Layer 6 of a small transformer language model trained on English Wikipedia (12 layers, counted from 0, width 128). Numbers have three digits each and are written without spaces.
Take only the direct path to the model's output, skipping the later layers: a vector added to the residual stream pushes a token's score in proportion to its dot product with that token's output vector.

Output vectors of the tokens that the questions are about. A number n stands for (n - 500) times 0.0042.
"ime": 567422363376370409720310445456566567381529552554341256668475627311581557482437490647717467700597325506406352467612477551505580665752458535575355609643308589592683513521726518471361667568651603325445372336578604444556609385453517646561200471413490563629478730661273539411599401719506780585486479528359560335439464423518434528677449482435440754430293654319534240514132375449375610590334
"rupt": 569587619610358544767293836302593518663544433526566791415566563532174468431592679536604583320527509524410556481356430406497574430594474689497189273460813399572580543239669594598232759493279315324655569645493622535548497370884414451647539497447440769444307423424383480575506306426637704634412374530651354312280681420404583666476473432318502580567241485675536596468442147440564443376432
" previously": 563630427589344441385673640475450623245505598497577543538516491324579519471498475457570557488565665509675323508481307286636519515517617353481713524418537380455438599619412710553522402381351684458407565729414536468512606442459552304505545553529310349482394392573591370672348560600641390622467564695633380395317432472592287425450557306648710160511394509599568764453488411630404539492527
" ×": 361392552651289698722519655571334343346501717620484471475423699749471415582262428376624545283620476621425301544646321251578493579504460566300536658501744564446194467585576672500475497632672396372409178544433741476536690579397168553537429394693363385692498609550743746656471384415248376314730276501572553539427421750489517698378438476621348606517371308595170599418607671664454385614347
"wick": 535510285520367621613722358464464414623409461600627405357476291318304333278480763587780675449569678525445464748464449464519449449427534460219409601557589585672522410408676761596650672125718558402585595351662481386382604522557336512532499520488369457217679626476385544408448513614492600441520409322653225403479681533397655637444434493505670499549298351438448460654596554312577570595498
"sc": 587470580505692539448503783541537516625505441567382586515517749520525559523728443590602249394265338706455493789579467249516288389584540582539558667686441419425541470456431430331749228662591162505577569654557353608458581477527394505696444427497318401381493443452532443340420747309393496587615489579612566388145318411478693511576363558557470684478345406393419401458380485653611620630378
" Heritage": 400625488470547611565478587736586495467651679643372531550535550410543481380416403495732410504181730506446450683528272522551407655575629570523520338436318478647333649423384565393415392417429507403633521467551539207403491555645358534705686377544618612443801697481389545604534433428523437432521435187338485429481515624617645412590467633348436381433387361274445431608427460594471471689596
"otion": 434788410572795409544721496370591626228509488633660395402390616734407483518619413337428329529440547353676366535421437406388303707350427680765523593664450443834372341512492800429578386651344524112626483392384558540361416497572479575509513599341788554627470220593365576715620639641309387333568739659399488188353458361616623377631500584590539454530177488425346675434563617284327278844479
" Take": 539661467460533565515411535353677549293502594633393505526483510512473422505585457254430464497413420706661425463655324477426602550448533527717211534592666607488644612516486351353536593647694539392473430486413684693476420527416524476531457527587556333355319399580409589597451451492511617633591457488600448351496466571438491351421383537493615438513382631632373418424418533457625463491476
" The": 289458620659548398361396601579631644533294518622598407467543633676322508526455470251545483292548604428307489405371349545331517602573506549368404698545534576661565548490425505534458489311619715463510542552761645420498567705618355417459424637430483501465544445531681518646413585571423576526560369409543464409454358601476431467525489433503371327406500534447534407357464594659486589570456
" province": 525468406491580439128630713225221395558729641556490607414612512423423600336385591438468446489388262548651711505310315499538719685532413320328595321644529297501399476726465515440578540350512594346390602442553589420609240476477568640572596299527565532414671431443506427575678432446439515402438408588469450465593591622532590479556526601517707501653374598347631640632661354367627557425539
"orm": 410526640364563435549533295666828568451552491588362430539496578430355508651495674610382557556260428301495206511500447276547443386406499640628568409356654641650238455608570140565575606308470294308448460403523348346467262627623552524320380694371475541417900616569755588620667511362617297408512696745509516547336554507331393519704624687586451503535272591592512630529632331263624633518464
"erg": 390743554485706546467453480718759607713464398542682559516459541352329401431536752593627443691480383497266468553497466532733228691366643476562592258553401636496271326594677255602719647476372642494618531530484601456283401481560517555563472507684420605636548025460703582678352389316563287501405576424332357428457703365422512504337615701554367673444257485346284332421631362536452501604516

Each question shows what one neuron of this layer's MLP adds at an activation of 1. A number n stands for (n - 500) times 0.001.

n85: 371578562613381490621490493584435626565452742462706333239550433477360417641466452346533429430481491427509417559365423570310608608569458442493377609408340503464651407739516621541452416610596458896333574578699404464674587450372622586335624625439483457407491416388356424457395477593503647506506507794484536444565493500440423357447324571298390574404657569516636561454493458572437543454554
Which of these tokens does it push up most? " The"

n456: 270456235412616425461703566434686500362384607478442594705721676311507542674563284500493339666514518529528574454520433504515622459614489500485594299433490412524435409500266622451421769549434402540619471557609482698555542580453641531393439308511354403485293625425482386448548461576553493338486411451731565521640394136714515624690226577382722515540399588256228475579507449453419590656655
Which of these tokens does it push up most? "ime"

n276: 719460580483544621309634567378220381518579523394543550368539471510500528382509390530487427324570391678503710640507565619457563699254343327657350544608503427335556379513417428362611489466468576467510361635352236517404420369388462496555611434351500581442667483568665266437675420546442559494469564408706593573574486510603606733458377556633763497284531545443570487481497537635525428469625
Which of these tokens does it push up most? " province"

n225: 536619500290510539314387540552365482452432580430513659512458635483665525473757421510622381550576439484631563380567489365212462457619649543449490456416607549430402516457319529478481365582503570414695585603611481391569510572458302587603662565549514698382512272697601600344433515654439448527399477588519332686297585571478239442288388414442493493250465411463493523407594648475725534646476
Which of these tokens does it push up most? "sc"

n57: 531488403543634442387569488636548564352583388511571633550711482647341432497465597487509553520413407806494344461417366618494379601488528347475551399705668733606401390392577396482463550417490494554509549503457655593519581425485526701519476712360412285383324455546454436462472544269548528486604484512455422357457542692645522398629404705418490346531724590453569605421380364387471449491389
Which of these tokens does it push up most? " Take"

n500: 517336479378578546674491459573514560422627526593544591467347577482468503674661417370614492484326554360636450318653714642465625432455393474374461497622511313554642508401334554424383614506392377449628483604375494631631610625512497599494529540491396663300579569353430392406527580529485434676486524609509391385370648466503431491559333362543455581540665477559519387429545372450487509586548
Which two tokens does it push up most, strongest first? "rupt", "sc"

n324: 513487414595772481623344728441698660449652516736324493562624449523431568377456358497477469380405402471560609553612507415673656300446587424396325400410482349422546462431549626497632585378441386729519422408480465454539652392575642486578513513326431587584588524469471369345440512497473506435509450387844479494273588587570675372371411373602473555494371538391380272460724572699452641522554
Which two tokens does it push up most, strongest first? "sc", "rupt"

n414: 603558566435510505573446457487367593553428532297553636526512636383551490411514453439561642595621427485502492599324686593312459428620478358572479485372460518467605466477445555407589481573374530641452475555495461553402415334527614446495470392475508474472528537557553530595564269626646575420507400478422512626468495453365557659534483405406318538520606507454394578436544508592551373476593
Which of these tokens does it push up most? "rupt"

n69: 449630410411556618322490566493671481604486363581442482497457517614283506483484503462376222596460460386553251579595474611323474441640530617648444584604644342667650664685476699374392522220551305523448473554544411514647596692578445449500645357651334465528471457538762483571420351439412775485522535497364468316504461537520447546698530507346200582466617384528500398523409384701513606315532
Which three tokens does it push up most, strongest first? " The", "sc", "rupt"

n97: 531459509503570463581408390522506537494565518592475564497403607465569538589619509430399533412539542592382426344406598453385634646521642669446503678487404706425733389516478521542371524416503414322757491614574590497553361445500500470604506766581339713254372335485512521497535469401510478503415288449570433494490413635397178397443530244592490556537664391424590488291525494660558709621509
Which two tokens does it push up most, strongest first? " The", "rupt"

n261: 419539532407437498406495407427495590478551536523568526616521481389534549582470462436392561592531554507462526619518281574510526428464471630445384416555491725518602608524563529368349630609433460444596449556570477564730493406672555459589423461485528348488402477463498436440577580335450456654477379400417641594622444476412513518425571487502490609558577566431370437360512449456484568581538
Which three tokens does it push up most, strongest first? " Take", "ime", "rupt"

n215: 333565668286483289543472596497409607466557556637307548788387396552483477538386544210569715552441361363467288467511581518602506399550574421556609403573484336735632408378456436559343389574522453526353435596751562517602664485557567254486547405742529302612361518468470570652579579785651486620608424516507494353547507245517521588474361403430430493497563256517568534632542531391563405500494
Which two tokens does it push up most, strongest first? " previously", "ime"

n406: 564609469585510627265524462642516445450500364700459358545358357469476423757506478572599276452516691523543369601573566441422400397368356517531497545555427469416729513605493570559500812258403410530529392709369467503422579273480618691588537520625561472524491416386530447529600419665643769534513214403655472637598521430503462395523579443361399507316504674627146449321462595605450587461384
Which of these tokens does it push up most? " Take"

n112: 580536441544443517446480617515481424498404263342435670744481512485502459502391605583607572597488658483469336581671602579524484401637476444545495460532464439603560540604645455481548455593309513641407616378490512539529479503471491451573436442485525404326495548409459645514480422548433560452557534495446507567549422426439535550488514594426512418464407486382470459532475498469536350697455
Which of these tokens does it push up most? "ime"

n125: 612480772474561545462397480467718436711608388551464443419609542590354466450403327423712557418570506352478630405525496350477466544198617652622442383453525569415608291461477374519464365609514364352626293510585472404451357645536525678438455526355365715611577551506687445472580424631493529527694540484583546538395306594660503466402410524757551565393535503520686254531658322539430527453461
Which of these tokens does it push up most? "orm"

n357: 555527648661577530497545490363461463635446366581776345536550403448452568396656579406386454611688560728659628382566326541445386382530659431584479580552449771588650349603298375398433329535358481616588640253510415322555540575588371558543611612668500594437618340580500383581462491473384347410449695598413414444431383648557542377583457557557581225689428348400538466368315647632389377659408
Which two tokens does it push up most, strongest first? "otion", " The"

n101: 451437491540444483503584436477437562392406632694468444538450424541465263570475455529477596553478494508561460564540646665434642474550326607574515307503476514521328428466379418567622578715430450604519500500408575572540353332486595460497670560532530629459452661616434568579413426520497303568406599315715556362552467483567230322680511582463565566500432330433401454546682477340569417609505
Which of these tokens does it push up most? "otion"

n372: 375480427556503481569477679376396357479650670473595334350343487742642522507469509440338588557573646555618651620454543557615600637465406582594547640306439510554448569710392319475610450422217545504607507291386484411513357468467636416497458562579272644446457510623435413453580360618486233533503347550676402465447497438481666517570500648529635497565474246537781245568533658468579530475433
Which of these tokens does it push up most? " province"

n123: 559408738660433580566589569458497472476558545578418542385411394374358460596363446513490434404440424510398465503433592507507291560468523602275551543440515625548474380621621777380474546568514569633641386264428519431526646594429478361486577630349173543688552215374542526578590535412527500598607620635306369541332625539561439561411710256609598409526547430536467363386557297759579598484551
Which of these tokens does it push down most? " Take"